Layer 4 of a small transformer language model trained on English Wikipedia (8 layers, counted from 0, width 128).
A neuron's activation on a vector x is GELU(weights . x + bias), where the dot is the dot product.

Input weights of the MLP neurons that the questions are about. A number n stands for (n - 500) times 0.0005.
n13 (bias -0.093): 366,500,550,373,613,483,500,245,514,300,739,551,716,577,571,493,546,460,479,571,575,411,712,558,607,417,515,508,215,451,409,473,504,479,477,126,504,616,293,434,435,546,175,438,579,503,577,385,504,579,570,465,469,724,290,442,287,574,813,332,614,504,588,372,620,685,398,473,366,405,563,471,598,463,511,477,674,653,606,547,519,572,296,468,574,841,427,418,589,558,634,547,477,338,488,557,504,425,482,500,654,649,576,584,371,535,585,443,519,347,741,592,319,347,632,620,631,504,596,504,490,591,340,485,558,568,328,420
n26 (bias -0.137): 689,383,527,684,297,520,566,521,551,901,327,445,572,436,557,671,549,630,746,443,628,632,726,821,413,588,525,655,505,138,585,536,504,583,203,543,620,535,370,445,575,384,722,560,491,614,720,411,521,372,414,384,500,569,562,517,391,354,345,496,623,542,835,329,612,572,476,623,513,632,915,419,261,234,474,567,416,213,615,360,656,518,475,480,398,562,504,604,616,290,329,517,576,500,312,438,283,471,339,701,500,347,496,435,525,433,541,261,352,382,447,480,286,418,644,556,565,701,437,394,520,674,525,347,579,429,322,355
n38 (bias -0.030): 564,535,294,527,478,523,385,623,715,500,609,361,548,310,599,507,492,582,387,398,284,384,673,800,620,315,673,572,635,410,599,504,597,442,616,386,300,362,629,604,632,515,782,484,480,507,527,278,705,659,796,475,475,589,446,528,496,351,641,545,615,591,477,582,260,323,367,823,608,599,603,571,343,620,544,437,841,433,327,479,630,696,264,523,636,429,384,438,581,312,443,644,387,773,254,607,508,237,504,618,405,492,609,481,516,388,539,665,480,484,719,431,594,469,528,727,621,574,455,431,519,354,488,471,535,364,484,696
n45 (bias -0.114): 583,239,504,511,349,597,480,504,496,376,430,683,539,496,541,361,478,243,404,313,424,549,455,611,496,532,731,696,534,480,742,636,206,553,305,500,618,476,448,586,580,368,532,519,540,489,306,341,755,542,649,667,658,413,466,403,548,551,421,385,558,387,463,470,442,566,452,438,528,449,556,516,412,547,614,426,473,307,778,446,417,452,477,310,141,638,742,378,749,485,444,622,488,366,750,569,488,530,425,615,527,338,626,429,439,512,659,300,285,287,400,530,408,584,717,620,401,366,309,720,463,667,288,464,753,375,429,614
n49 (bias -0.023): 504,177,613,410,304,691,580,461,428,496,465,496,520,451,528,615,445,153,647,420,412,210,338,303,440,661,423,548,504,546,527,638,696,216,291,341,475,475,488,467,215,615,487,541,441,560,551,663,386,165,487,427,504,404,540,651,352,425,429,425,509,410,472,567,639,699,351,614,500,557,625,516,439,421,702,388,581,330,381,240,341,352,467,445,475,551,732,476,330,678,889,400,466,395,138,789,379,432,373,431,582,430,653,457,568,629,762,421,571,500,426,382,569,699,541,634,500,641,509,331,555,622,480,462,456,532,350,364
n73 (bias -0.050): 135,832,546,472,396,619,594,426,437,333,809,606,750,625,440,392,523,751,505,564,364,612,653,599,243,555,390,412,563,421,666,663,559,486,455,633,660,343,620,119,731,612,204,818,401,589,542,569,357,636,454,525,470,245,677,409,701,344,510,642,345,582,634,531,296,276,191,242,309,337,279,399,557,670,116,515,609,567,421,378,574,500,462,509,481,525,464,523,270,395,777,495,732,505,431,585,643,537,523,296,524,176,476,390,519,188,491,626,328,347,559,472,557,321,774,315,711,382,676,678,702,567,404,758,453,556,461,154
n87 (bias -0.028): 645,441,504,404,414,378,726,450,437,449,572,445,512,421,354,683,473,728,387,459,725,515,673,668,686,529,303,820,487,635,515,529,764,543,558,402,424,292,443,416,535,558,429,372,291,610,695,462,504,399,300,396,583,581,604,516,485,476,565,610,637,500,236,422,399,516,458,654,529,393,324,795,445,536,806,706,587,346,377,783,561,356,476,385,776,350,519,531,528,591,404,699,479,359,852,397,590,605,512,535,373,406,543,622,766,467,326,411,402,437,591,485,441,279,464,526,654,704,568,470,344,583,381,492,406,461,179,613
n97 (bias -0.068): 304,426,686,415,811,256,464,598,644,544,525,573,385,487,661,405,778,361,437,455,556,179,606,574,607,646,517,434,524,391,500,323,680,207,551,383,193,586,285,584,478,346,91,156,305,732,360,345,531,638,599,426,422,500,526,474,592,339,388,667,873,830,492,447,486,369,534,750,679,531,487,813,339,598,460,505,618,601,351,533,491,300,329,415,518,670,450,633,531,644,428,621,500,561,363,505,599,500,543,291,526,429,799,466,439,468,513,521,622,596,479,309,496,655,403,347,433,673,570,452,366,535,356,509,296,651,815,429
n104 (bias -0.061): 369,244,710,504,672,431,685,610,582,341,565,518,561,549,518,582,376,432,504,516,430,781,437,380,589,638,470,435,579,300,745,532,473,455,301,336,462,543,409,508,305,481,257,550,382,662,478,431,693,377,386,512,301,278,544,420,326,589,426,648,459,748,544,134,658,530,434,582,353,389,485,531,504,523,469,290,459,500,423,524,410,516,701,460,320,679,504,630,636,447,515,429,316,384,707,468,496,526,408,334,626,558,609,241,635,352,533,367,367,561,435,427,379,629,561,815,461,237,378,293,387,546,481,429,530,675,570,576
n112 (bias -0.048): 691,367,665,608,461,406,361,532,490,551,610,490,402,656,553,442,622,489,559,303,521,676,226,539,408,477,514,383,572,332,782,365,441,546,280,236,390,600,705,478,593,712,557,496,601,520,462,569,402,500,310,431,424,533,454,619,642,386,408,507,426,551,514,615,361,558,329,492,496,496,430,358,812,482,544,512,565,486,655,469,307,500,291,308,405,720,483,642,422,453,374,475,485,436,745,511,712,560,451,554,438,721,453,462,778,576,634,514,463,489,448,682,662,323,453,336,537,657,359,658,594,496,298,496,346,592,507,562
n115 (bias -0.060): 441,367,552,483,382,565,654,426,609,554,240,533,495,397,596,356,543,709,504,505,355,391,513,797,574,570,563,490,821,778,496,672,270,531,575,422,532,754,414,541,535,403,354,486,472,587,223,423,397,729,144,855,444,408,513,706,753,413,628,514,142,761,561,397,299,339,444,780,665,275,483,486,349,609,641,500,424,773,731,572,468,374,200,379,396,500,334,319,495,446,452,549,339,464,605,378,431,360,710,496,473,397,127,690,359,689,321,500,583,352,581,400,696,556,658,568,390,633,541,608,552,635,742,533,456,143,509,427
n126 (bias -0.030): 470,746,419,694,427,364,421,412,503,427,618,554,379,606,461,500,602,312,490,474,532,237,677,608,372,564,395,567,624,395,398,454,302,364,469,567,334,478,482,574,486,318,489,643,447,412,458,584,478,471,457,246,347,362,432,729,559,404,615,283,441,482,609,775,492,311,409,590,210,460,465,412,598,444,422,705,630,653,436,356,392,421,540,595,356,377,465,521,437,293,222,522,535,612,273,576,526,379,486,522,720,566,453,325,446,654,717,440,609,704,395,581,554,637,570,345,437,489,650,305,633,551,638,466,486,568,302,372
n135 (bias -0.036): 500,544,539,348,342,578,571,457,629,597,569,496,577,743,245,462,477,476,400,537,512,670,571,820,389,390,432,805,215,500,687,423,517,413,470,662,389,508,551,818,488,484,317,455,730,571,516,334,379,496,674,346,615,396,224,415,543,706,426,704,740,724,547,589,720,443,722,404,670,289,582,516,645,422,422,466,665,423,602,366,620,404,468,465,435,526,504,429,479,504,356,544,380,500,554,804,433,266,555,420,585,342,572,403,699,423,591,555,471,670,608,473,697,748,585,359,587,392,737,535,500,318,294,399,252,595,774,589
n148 (bias -0.106): 415,288,362,424,462,880,577,653,557,454,447,517,257,715,626,513,482,565,646,806,559,505,491,578,309,626,546,99,408,683,531,653,366,678,129,586,835,424,357,284,372,646,305,608,437,452,540,207,621,295,725,211,563,157,409,523,478,775,628,438,540,481,504,408,545,287,177,320,437,495,590,416,357,599,429,540,629,774,550,604,457,703,588,832,538,441,562,642,248,597,608,294,456,675,345,442,677,272,591,237,477,469,702,549,541,422,409,658,663,626,544,545,412,262,360,518,400,325,751,358,611,342,454,481,311,450,252,411
n183 (bias -0.048): 367,643,584,734,695,442,360,387,142,449,283,388,603,626,627,606,455,449,456,279,792,482,396,353,596,252,598,168,623,693,28,282,553,532,358,323,646,538,478,547,597,404,397,561,269,487,383,607,626,148,350,500,280,495,441,351,643,709,514,519,671,603,450,561,584,184,320,565,324,369,833,542,454,723,651,569,621,574,668,251,548,592,677,631,326,618,535,422,371,472,536,399,466,237,381,388,399,468,427,713,505,616,315,249,293,490,414,300,644,351,616,577,597,802,580,654,409,518,222,525,245,505,547,408,712,468,538,265
n189 (bias -0.170): 255,926,533,723,576,510,429,673,333,589,400,325,621,390,678,327,485,682,400,640,587,536,525,438,495,391,631,738,304,316,621,506,640,469,522,328,383,613,681,601,567,664,847,521,673,500,662,395,469,541,303,522,483,301,352,731,776,158,484,457,523,700,723,477,416,380,409,675,297,537,161,389,568,580,468,572,437,411,276,427,452,533,542,454,225,401,291,315,527,615,515,712,134,433,273,741,495,680,781,448,500,695,189,611,236,246,700,403,970,636,279,282,510,786,305,223,108,578,668,145,500,684,610,576,599,31,721,660
n194 (bias 0.018): 436,539,479,413,482,496,581,390,331,422,597,631,299,775,747,444,504,430,414,698,519,718,489,608,577,304,234,534,422,613,417,479,504,473,348,633,456,520,594,579,601,446,278,603,654,660,398,414,543,392,698,388,586,468,358,708,669,372,656,713,280,512,451,440,375,473,666,508,204,642,356,409,609,500,245,567,430,653,553,793,371,614,504,633,591,611,504,315,568,387,345,342,467,834,701,455,355,692,573,640,480,219,275,436,450,372,561,557,427,422,286,519,442,286,429,459,400,380,486,684,384,366,504,622,535,531,621,590
n233 (bias -0.145): 409,469,496,485,416,519,155,586,366,612,515,479,535,419,586,522,816,362,651,420,682,492,496,309,405,472,508,487,189,500,336,475,699,466,297,238,445,651,411,676,450,633,577,492,484,690,601,496,523,310,670,373,508,571,560,434,585,539,453,349,300,453,672,487,582,434,172,271,431,527,507,613,581,457,637,344,623,311,492,455,389,352,372,489,523,720,573,720,409,435,478,458,659,347,470,799,647,670,504,527,271,548,224,597,458,553,583,376,161,543,511,478,358,518,465,186,472,550,500,521,500,477,365,544,623,428,623,526
n308 (bias -0.055): 418,464,479,469,149,674,458,469,270,444,676,530,383,601,473,382,279,552,673,927,524,402,433,416,433,517,416,470,207,725,655,453,417,255,415,525,512,471,438,545,460,571,424,256,467,275,368,458,363,429,496,661,449,578,594,693,461,603,479,483,261,686,496,434,388,267,593,179,665,545,387,682,684,570,561,650,412,532,719,397,479,529,560,737,484,381,542,453,623,540,391,417,560,691,652,391,637,606,606,600,496,408,660,411,603,364,425,390,475,407,812,636,412,175,702,435,550,616,611,650,319,452,601,500,540,401,364,561
n313 (bias -0.120): 419,359,527,419,363,584,205,342,508,759,516,388,424,852,439,567,560,541,345,595,516,471,484,368,480,687,529,518,302,547,560,540,419,385,206,316,305,491,556,412,685,541,482,462,392,593,705,392,608,373,316,474,329,556,573,483,416,674,684,611,383,605,193,230,678,683,504,487,399,601,512,340,629,398,390,522,745,633,597,549,453,647,759,589,627,171,270,623,517,807,544,603,271,533,519,810,659,410,504,401,412,341,636,380,479,711,370,593,328,521,580,641,600,443,445,283,731,496,768,536,588,412,608,344,467,488,483,245
n337 (bias -0.128): 331,420,730,496,328,284,635,308,635,500,504,246,446,852,657,751,669,545,474,542,570,267,434,318,518,580,482,388,406,742,660,361,251,469,732,588,386,468,426,350,513,663,226,536,486,609,266,268,401,535,428,690,467,491,746,540,552,298,574,708,500,518,491,362,447,244,279,641,467,495,396,677,272,779,468,151,487,460,500,323,523,631,374,596,677,618,530,367,711,616,522,735,510,331,730,773,625,381,461,429,459,410,580,431,553,732,412,391,454,666,341,526,464,526,559,861,569,438,758,755,284,468,513,556,469,151,412,363
n383 (bias -0.040): 462,440,475,585,293,491,476,622,491,672,363,371,355,388,473,403,357,592,371,620,459,582,514,812,296,476,542,751,582,308,702,317,405,157,378,309,387,744,482,420,417,514,56,552,240,651,235,633,514,473,425,363,534,667,913,691,571,121,405,314,430,631,756,541,455,495,482,811,359,472,424,472,454,292,429,431,500,667,428,485,619,182,491,491,636,515,778,313,472,500,581,477,638,638,624,408,337,454,817,551,813,589,431,361,358,446,627,260,792,560,513,176,532,521,425,456,681,275,335,505,585,598,277,442,495,546,686,673
n415 (bias -0.026): 489,607,358,607,392,340,585,349,618,607,489,370,392,582,410,500,514,603,387,557,449,724,561,423,424,473,578,664,67,795,486,449,515,620,469,649,534,370,718,687,438,282,445,220,408,438,436,567,374,376,572,453,488,314,558,478,500,530,599,729,568,612,385,496,638,470,371,412,348,619,328,534,817,402,485,504,408,404,529,658,523,427,507,353,519,590,732,547,591,666,371,599,516,460,797,527,588,569,384,570,522,351,570,354,551,520,627,590,466,608,461,708,467,521,575,230,508,386,300,573,585,407,578,604,618,460,329,723
n451 (bias -0.113): 490,470,468,278,400,659,303,398,462,270,676,755,424,364,408,543,582,341,500,521,147,310,583,807,632,536,350,424,351,479,601,654,274,608,437,227,459,572,433,55,544,485,884,555,319,751,708,557,720,859,559,88,379,521,774,695,773,184,423,659,764,389,669,412,665,560,529,182,458,530,635,651,212,515,424,426,480,660,325,644,330,510,475,631,333,358,548,702,582,306,799,535,611,604,673,437,675,711,588,440,394,533,391,312,614,231,378,442,381,530,581,398,440,403,228,585,454,787,236,413,668,450,710,438,376,239,310,376
n457 (bias -0.136): 473,562,292,616,480,393,666,712,329,673,331,698,352,554,487,811,813,456,466,440,378,409,513,702,339,792,571,293,422,541,539,372,564,570,196,390,329,294,449,397,548,709,411,778,560,492,500,734,638,321,615,594,542,632,387,358,636,214,450,409,346,585,689,441,287,469,552,342,397,478,509,428,465,577,468,491,252,762,556,657,313,509,651,436,603,687,394,832,464,531,792,333,288,606,594,654,390,356,674,553,648,441,275,765,491,716,574,422,280,447,632,888,518,581,357,374,445,403,531,437,683,549,527,671,641,307,573,475
n461 (bias -0.105): 478,417,346,479,780,411,400,257,385,649,425,488,606,668,705,749,267,631,420,554,530,633,620,470,474,729,426,92,500,359,551,453,635,401,560,663,32,604,690,367,604,569,680,810,305,439,674,924,711,444,703,491,518,302,642,588,517,397,509,550,476,394,245,505,303,439,356,391,505,597,466,606,509,648,393,523,592,461,641,477,383,555,715,551,607,320,596,504,410,539,704,452,481,583,627,583,247,487,509,526,597,315,600,424,426,519,328,543,527,280,609,385,566,220,204,500,419,443,677,620,551,469,513,555,866,388,640,286
n474 (bias -0.056): 646,341,509,431,324,897,736,635,539,715,512,508,254,411,757,536,431,517,203,348,603,595,451,679,422,303,341,391,449,426,476,554,712,508,633,548,261,600,508,666,409,298,611,156,452,602,443,625,542,384,387,660,221,699,430,715,351,659,715,448,650,754,431,546,612,231,260,550,217,796,394,453,546,684,513,437,349,475,500,401,474,548,538,638,368,478,524,699,552,504,378,512,389,667,373,474,548,380,418,596,492,600,625,565,463,402,451,381,643,416,500,374,467,471,585,659,465,575,568,399,500,669,673,386,750,243,491,323
n511 (bias -0.010): 549,321,420,696,628,623,546,598,475,698,685,537,429,279,624,550,602,679,681,618,763,732,500,252,315,656,500,391,354,541,449,350,437,483,259,754,513,446,547,358,513,746,468,336,532,320,734,508,548,439,353,323,486,414,182,557,732,388,581,446,619,398,589,558,542,438,186,500,472,473,194,784,518,652,679,266,439,452,581,622,581,651,311,385,487,393,571,816,351,610,194,474,388,395,446,334,514,323,496,658,434,614,321,542,231,477,233,509,446,456,681,423,623,806,456,450,387,544,632,510,525,491,416,610,862,552,518,786

Each question shows a token from some text and the vector x that enters the MLP there. A number n stands for (n - 500) times 0.013.

")": 362,562,484,591,523,459,484,442,513,455,542,637,350,420,444,434,419,424,607,298,489,507,489,429,469,454,675,693,755,525,557,689,560,438,596,404,474,605,764,514,436,451,468,605,586,327,542,463,263,565,614,523,507,717,416,419,397,503,430,577,609,481,432,302,456,490,562,243,520,550,373,384,417,515,388,264,425,513,404,280,561,644,575,537,599,721,527,378,357,509,607,449,371,574,510,321,529,496,467,536,488,532,488,526,440,541,565,443,605,524,342,465,592,397,431,597,438,590,714,420,526,526,502,438,453,588,627,630
Which three neurons fire most, strongest first? n189, n49, n38

"6": 409,581,384,595,606,464,492,438,399,547,574,636,267,390,299,499,493,371,590,290,544,504,461,448,459,488,587,706,675,581,479,735,375,500,698,541,449,528,590,579,425,345,491,574,363,320,614,531,357,684,549,396,457,640,572,462,454,443,408,623,682,476,441,284,445,500,560,296,543,452,406,528,468,621,504,389,382,466,390,326,540,565,508,524,571,660,509,488,353,530,487,429,475,591,602,279,465,521,510,559,352,535,473,449,498,632,565,422,641,683,480,584,518,312,474,591,445,539,730,344,503,466,507,457,410,583,560,574
The neuron with the highest activation: n451

" began": 342,483,353,479,632,525,499,466,596,504,494,638,363,286,329,462,533,577,488,430,406,467,445,434,387,524,597,765,733,499,429,763,408,590,503,469,474,575,589,431,353,338,426,538,568,284,491,492,425,448,690,526,548,534,502,314,465,618,444,557,642,442,469,455,532,629,409,237,412,549,464,453,448,642,429,311,529,473,540,385,453,524,628,497,662,580,541,483,374,514,464,371,432,578,597,204,425,504,436,430,587,534,396,624,470,605,565,450,627,581,434,473,426,326,547,627,369,546,693,560,617,498,680,500,492,535,567,575
Which two neurons fire most, strongest first? n148, n45

" also": 284,547,414,553,645,562,521,458,539,485,547,630,326,436,438,525,460,563,430,375,301,481,469,490,543,402,547,734,697,532,431,621,432,495,575,483,470,593,594,631,440,430,472,528,436,451,582,593,388,538,614,593,470,453,405,337,436,570,565,494,607,502,368,292,493,579,427,369,415,557,356,454,303,660,412,423,414,475,531,380,488,591,509,409,622,652,537,516,387,527,491,328,425,428,498,148,401,604,475,529,594,445,444,595,568,387,602,456,593,581,439,539,538,338,491,699,462,536,795,444,560,597,589,469,377,647,564,609
Which three neurons fire most, strongest first? n104, n474, n194

" |": 375,654,502,549,552,490,460,468,385,549,539,570,314,340,429,461,515,440,472,479,504,549,554,428,449,540,681,696,675,456,505,692,433,497,643,459,378,589,718,479,449,320,517,576,692,333,605,529,266,659,582,516,473,615,516,381,460,386,414,483,537,463,374,374,426,482,514,216,537,595,416,486,421,546,378,427,492,502,515,278,530,617,510,538,627,691,488,547,287,574,515,461,457,590,577,276,431,489,476,575,352,517,505,512,427,595,524,381,634,577,443,368,506,377,445,527,494,631,767,427,487,543,549,363,466,667,571,528
Which two neurons fire most, strongest first? n189, n461

" Angeles": 420,556,421,416,556,505,421,538,525,675,510,762,295,439,263,451,496,521,553,275,441,534,496,452,528,433,579,665,653,572,440,735,499,552,529,480,429,536,628,548,467,343,528,656,543,431,512,470,390,600,548,494,478,676,583,314,396,525,317,566,507,471,361,396,396,658,457,185,645,537,500,584,412,529,449,317,430,386,603,238,492,569,532,500,593,529,471,442,395,462,427,334,412,490,623,386,452,732,516,479,438,580,395,507,559,571,599,407,532,416,473,403,546,348,531,619,542,492,757,402,624,655,581,493,460,635,496,573
The neuron with the highest activation: n45

"prop": 429,586,448,488,501,536,454,455,514,615,482,656,212,244,404,522,526,377,600,234,518,402,436,524,455,467,620,705,589,582,575,762,561,583,594,525,458,546,606,410,419,430,423,691,440,392,539,633,602,686,614,472,424,627,411,368,399,511,507,510,562,509,379,387,437,632,591,371,554,403,474,451,436,441,443,352,431,369,648,402,690,455,503,381,667,506,426,421,371,478,381,549,432,447,564,215,428,512,481,604,413,553,501,594,397,700,552,438,534,627,422,528,518,386,535,526,409,541,714,527,562,494,573,387,452,690,457,562
Which two neurons fire most, strongest first? n45, n87

"==": 372,525,447,561,618,490,455,448,502,646,543,506,402,310,399,607,535,581,542,348,432,451,354,395,535,536,614,696,697,522,483,775,467,562,469,395,466,651,646,458,552,352,529,743,524,383,517,482,378,445,708,526,430,605,446,307,529,445,494,535,556,559,362,382,542,530,676,259,609,470,474,431,408,548,376,299,546,497,449,357,552,533,624,428,645,606,534,531,422,592,416,424,462,474,515,168,429,497,435,537,561,438,410,488,460,647,643,362,526,551,459,466,400,226,420,570,460,625,643,528,496,525,722,419,546,447,576,524
The neuron with the highest activation: n461

"s": 468,489,386,500,590,457,513,464,413,584,572,540,179,352,438,500,452,541,518,367,508,491,468,510,493,505,578,725,594,526,444,649,486,602,561,475,429,570,620,596,452,321,536,657,495,385,593,529,251,604,692,426,462,629,357,263,496,540,485,483,477,542,355,563,521,725,548,276,495,634,464,422,398,462,534,435,416,535,540,338,575,628,491,444,604,597,443,410,330,538,498,246,385,647,603,203,402,419,501,565,437,606,521,649,439,616,632,460,597,605,473,493,530,319,596,530,473,585,669,437,445,541,528,352,451,548,509,602
The most active neuron and its activation: n474, at about 0.19

"rd": 291,570,575,569,668,454,434,442,439,523,631,586,301,414,542,512,590,377,570,307,563,452,480,272,531,494,627,717,659,627,504,782,470,418,565,495,481,615,728,518,411,348,532,599,419,474,490,474,451,489,527,568,449,633,398,278,476,503,367,593,652,552,411,392,525,574,490,330,581,468,392,434,472,526,345,333,453,443,480,313,501,579,467,538,496,696,504,425,417,560,569,412,390,520,502,267,363,506,467,596,420,531,442,536,479,607,498,363,604,684,409,524,552,289,576,662,438,496,632,471,419,505,707,503,470,551,626,545
The neuron with the highest activation: n183

"ak": 417,586,422,367,520,382,479,420,349,629,626,674,323,345,369,454,521,440,613,252,684,475,520,385,400,578,586,678,585,540,475,612,488,552,376,488,484,616,484,385,421,412,578,583,631,439,516,495,446,600,655,448,521,565,417,336,416,624,428,549,575,444,454,598,441,674,446,259,727,567,488,487,545,373,468,334,431,530,493,281,482,635,555,489,595,669,545,499,217,524,382,491,371,594,536,313,444,525,445,594,302,629,384,640,528,575,562,459,542,553,412,464,473,315,504,582,430,486,740,417,551,592,584,469,452,646,581,513
Which three neurons fire most, strongest first? n233, n511, n112

"5": 363,631,557,642,564,482,443,427,367,540,594,627,395,382,346,441,585,403,564,239,583,495,430,421,367,433,617,708,723,603,508,749,439,488,608,502,534,560,598,562,485,403,491,606,447,329,612,436,305,639,534,475,443,638,575,424,482,421,418,639,702,531,457,280,442,580,519,286,580,464,387,556,467,585,378,367,422,442,435,258,544,534,513,498,513,746,482,406,356,552,472,363,397,612,535,364,423,491,500,489,511,507,433,467,460,604,590,392,643,673,449,561,495,316,472,557,495,563,689,395,506,538,593,458,486,465,487,559
The most active neuron and its activation: n189, at about 0.86

" as": 275,543,316,551,609,453,489,428,387,551,538,679,485,400,452,459,460,489,554,364,378,519,442,423,496,512,565,760,605,504,520,635,322,505,541,433,482,516,658,388,500,406,421,570,512,502,646,513,272,516,683,441,502,567,415,324,419,684,488,517,548,510,398,318,531,562,501,266,559,547,478,411,294,527,380,406,401,449,567,459,522,637,576,427,687,572,484,396,331,667,391,287,454,608,611,359,429,507,447,565,552,483,447,666,522,564,487,446,616,593,459,503,541,317,500,703,558,648,755,465,554,519,529,366,452,633,494,514
The neuron with the highest activation: n13

" by": 366,560,419,612,599,416,438,516,472,656,541,785,300,369,430,473,482,464,628,423,347,492,490,406,492,457,468,757,650,524,449,663,416,519,507,437,433,514,659,477,369,478,547,652,358,427,578,462,376,560,596,421,425,570,471,332,468,623,403,499,554,492,387,279,452,599,475,275,616,477,402,408,468,493,368,404,477,513,585,360,484,628,530,465,680,507,427,413,346,588,482,341,431,574,717,431,458,528,403,592,580,392,517,534,440,583,515,486,582,567,385,441,581,358,503,660,503,613,808,494,564,500,540,447,465,604,632,583
The neuron with the highest activation: n461

" on": 396,539,421,428,548,467,441,441,435,633,542,632,330,416,401,481,346,494,591,510,469,514,447,371,493,503,559,694,692,467,481,743,528,484,448,416,444,475,633,477,460,580,487,537,446,401,589,553,430,551,676,478,478,578,488,409,379,637,393,653,626,569,357,359,461,599,539,323,567,563,432,370,407,451,357,315,453,495,508,307,486,629,608,511,733,459,512,471,209,596,421,472,434,590,604,237,470,403,402,512,586,530,478,534,472,673,511,400,590,706,484,545,504,358,468,531,413,395,796,409,579,476,719,497,469,662,523,509
Which three neurons fire most, strongest first? n313, n148, n461

" the": 319,552,432,476,586,447,444,502,431,722,601,653,322,332,322,433,503,385,572,582,455,494,448,430,523,485,649,659,663,549,477,772,422,505,519,384,428,644,641,427,461,333,473,625,490,381,587,538,368,568,651,366,564,623,458,453,408,589,430,525,509,542,431,417,490,578,488,212,659,457,491,468,391,504,434,436,411,534,545,225,611,604,451,503,553,568,493,434,436,623,435,359,301,471,643,229,451,618,445,590,477,574,396,497,386,594,540,358,548,525,478,508,441,338,450,665,507,513,734,442,582,565,624,507,469,609,489,664
The neuron with the highest activation: n308

" title": 435,623,301,592,529,518,523,505,455,514,526,614,347,330,289,403,513,421,555,342,498,488,445,473,475,514,644,713,670,544,536,699,502,503,592,417,402,638,704,509,319,425,592,585,488,471,553,393,405,460,629,606,539,515,449,396,432,542,402,485,541,461,349,363,546,613,533,238,568,494,631,552,426,484,345,322,352,476,536,204,649,603,428,647,566,537,497,534,389,469,563,473,295,632,482,210,445,577,541,492,399,630,525,628,451,579,479,447,553,549,369,484,665,303,479,624,501,626,655,486,474,443,648,421,425,657,536,566
The neuron with the highest activation: n38

".": 353,475,419,590,565,459,487,525,383,529,542,643,371,405,294,572,504,555,515,393,480,468,521,359,382,483,598,736,739,524,441,706,380,587,607,484,456,694,612,512,512,399,500,630,425,389,521,510,316,548,597,567,518,680,489,418,482,454,429,574,560,469,346,314,500,616,473,239,414,481,493,429,375,478,429,332,457,427,506,335,614,654,530,452,624,750,523,599,518,681,589,477,331,539,534,356,386,405,402,496,428,466,486,614,454,608,535,384,646,591,387,406,572,264,413,560,467,516,665,551,583,460,640,383,568,528,503,575
Which three neurons fire most, strongest first? n461, n457, n337

"2": 402,595,526,588,618,454,445,512,420,577,576,639,408,445,417,458,573,402,593,303,603,483,441,400,391,477,571,685,773,569,459,744,415,500,617,478,511,572,707,588,465,348,520,634,385,364,587,436,387,626,555,506,447,644,514,379,453,429,329,622,641,564,430,295,457,518,575,251,568,422,434,470,416,655,399,332,444,437,463,230,508,517,517,534,587,730,484,468,352,584,444,426,375,497,562,286,356,504,552,561,531,472,452,470,483,575,576,377,672,675,396,538,510,331,491,529,469,517,704,392,495,471,561,475,451,456,508,646
The neuron with the highest activation: n189

"ing": 350,522,378,446,607,480,417,474,456,609,474,589,246,311,301,474,475,488,595,381,535,527,483,461,481,570,547,764,679,610,482,583,390,537,397,423,384,505,664,360,398,333,563,547,544,426,611,512,375,543,606,532,545,567,481,392,468,568,566,558,630,530,456,461,582,618,505,258,511,583,374,384,462,471,381,414,528,451,420,295,503,594,407,429,567,609,499,389,287,482,379,323,399,601,642,311,490,564,504,515,478,575,489,596,491,640,613,454,644,675,390,422,623,300,563,614,548,618,662,488,530,505,685,402,532,542,444,663
The most active neuron and its activation: n415, at about 0.3

" ship": 440,582,479,476,611,473,575,593,463,617,551,556,237,340,301,400,532,620,567,392,388,457,371,412,306,456,516,692,646,509,573,616,469,488,596,379,461,567,648,575,432,352,570,646,616,436,554,520,392,562,713,500,356,721,537,338,471,575,496,663,487,535,341,409,501,618,435,357,572,430,451,476,456,452,490,250,369,518,582,383,518,580,420,593,737,555,542,425,332,597,439,301,405,594,468,290,513,520,476,491,495,480,480,560,418,566,488,358,588,561,435,471,463,359,543,679,402,585,737,477,463,574,564,386,479,708,529,536
The neuron with the highest activation: n474

" kick": 398,703,331,506,660,491,555,524,521,527,549,655,248,374,251,499,489,534,493,330,502,502,470,400,436,570,597,742,661,509,422,728,413,590,527,479,449,571,508,558,331,328,392,536,581,625,427,531,469,507,599,558,458,581,467,344,408,603,609,587,588,451,374,478,556,526,444,236,580,575,479,320,402,504,385,350,458,460,468,423,547,567,452,415,562,616,566,527,326,594,477,325,369,531,519,305,359,515,379,546,405,481,415,573,548,621,611,424,622,593,428,459,506,354,584,642,457,481,760,528,497,480,667,473,562,572,503,581
The neuron with the highest activation: n474

"\n": 325,646,420,516,617,496,479,463,465,595,545,535,347,394,521,542,533,493,508,293,483,415,525,422,461,371,626,687,713,635,461,749,437,527,550,403,448,680,662,544,474,364,503,602,609,418,575,439,347,566,629,565,482,712,445,411,420,510,504,565,628,497,399,225,458,466,496,230,518,448,466,398,295,594,419,299,431,488,440,330,516,617,488,453,600,642,521,512,380,642,559,500,401,673,564,382,454,456,463,614,479,440,422,477,285,560,525,433,599,594,367,419,535,350,534,546,570,503,700,511,483,539,618,471,479,496,587,565
The neuron with the highest activation: n337

",": 295,677,451,526,553,558,498,434,503,489,593,607,404,463,378,474,485,540,472,451,469,478,535,351,429,426,645,694,744,531,412,756,457,453,616,480,389,618,728,548,439,371,511,608,469,313,579,499,272,504,626,468,420,611,483,422,347,509,417,548,522,549,465,381,338,637,492,269,496,468,477,461,316,482,437,365,443,547,520,322,626,602,573,551,545,762,540,437,420,587,493,399,437,629,646,252,468,433,403,487,439,479,474,509,531,565,548,418,629,543,353,493,568,340,480,509,503,591,740,423,551,602,478,465,428,623,583,529
The most active neuron and its activation: n73, at about 0.87

" black": 340,501,510,524,623,336,598,569,479,671,525,672,325,326,253,387,507,471,551,310,531,390,432,447,491,494,570,720,629,505,406,595,465,433,604,482,337,566,608,528,393,415,512,596,580,640,396,432,409,608,646,514,504,555,527,449,477,607,467,530,559,452,460,370,501,588,604,267,594,513,470,435,378,467,376,372,374,519,583,426,656,577,460,483,564,617,430,446,422,390,555,377,402,686,565,235,344,549,440,559,393,428,419,631,566,589,571,277,524,605,424,521,579,335,615,600,574,524,692,421,455,500,651,479,582,684,502,564
The most active neuron and its activation: n194, at about 0.43

"ture": 392,502,383,490,542,509,446,558,429,593,522,744,274,323,257,424,488,520,534,210,575,556,416,534,415,543,473,650,606,576,529,708,493,563,404,442,542,516,620,570,434,383,486,582,516,452,679,567,366,462,601,536,557,654,469,318,392,525,490,490,514,444,427,420,477,667,591,284,512,526,453,579,466,453,382,276,344,481,584,283,559,651,383,604,636,677,521,405,388,453,434,344,414,551,580,383,489,556,539,650,386,483,442,542,396,530,490,328,598,643,469,440,570,327,527,684,415,635,720,366,612,521,539,591,572,540,441,640
The neuron with the highest activation: n511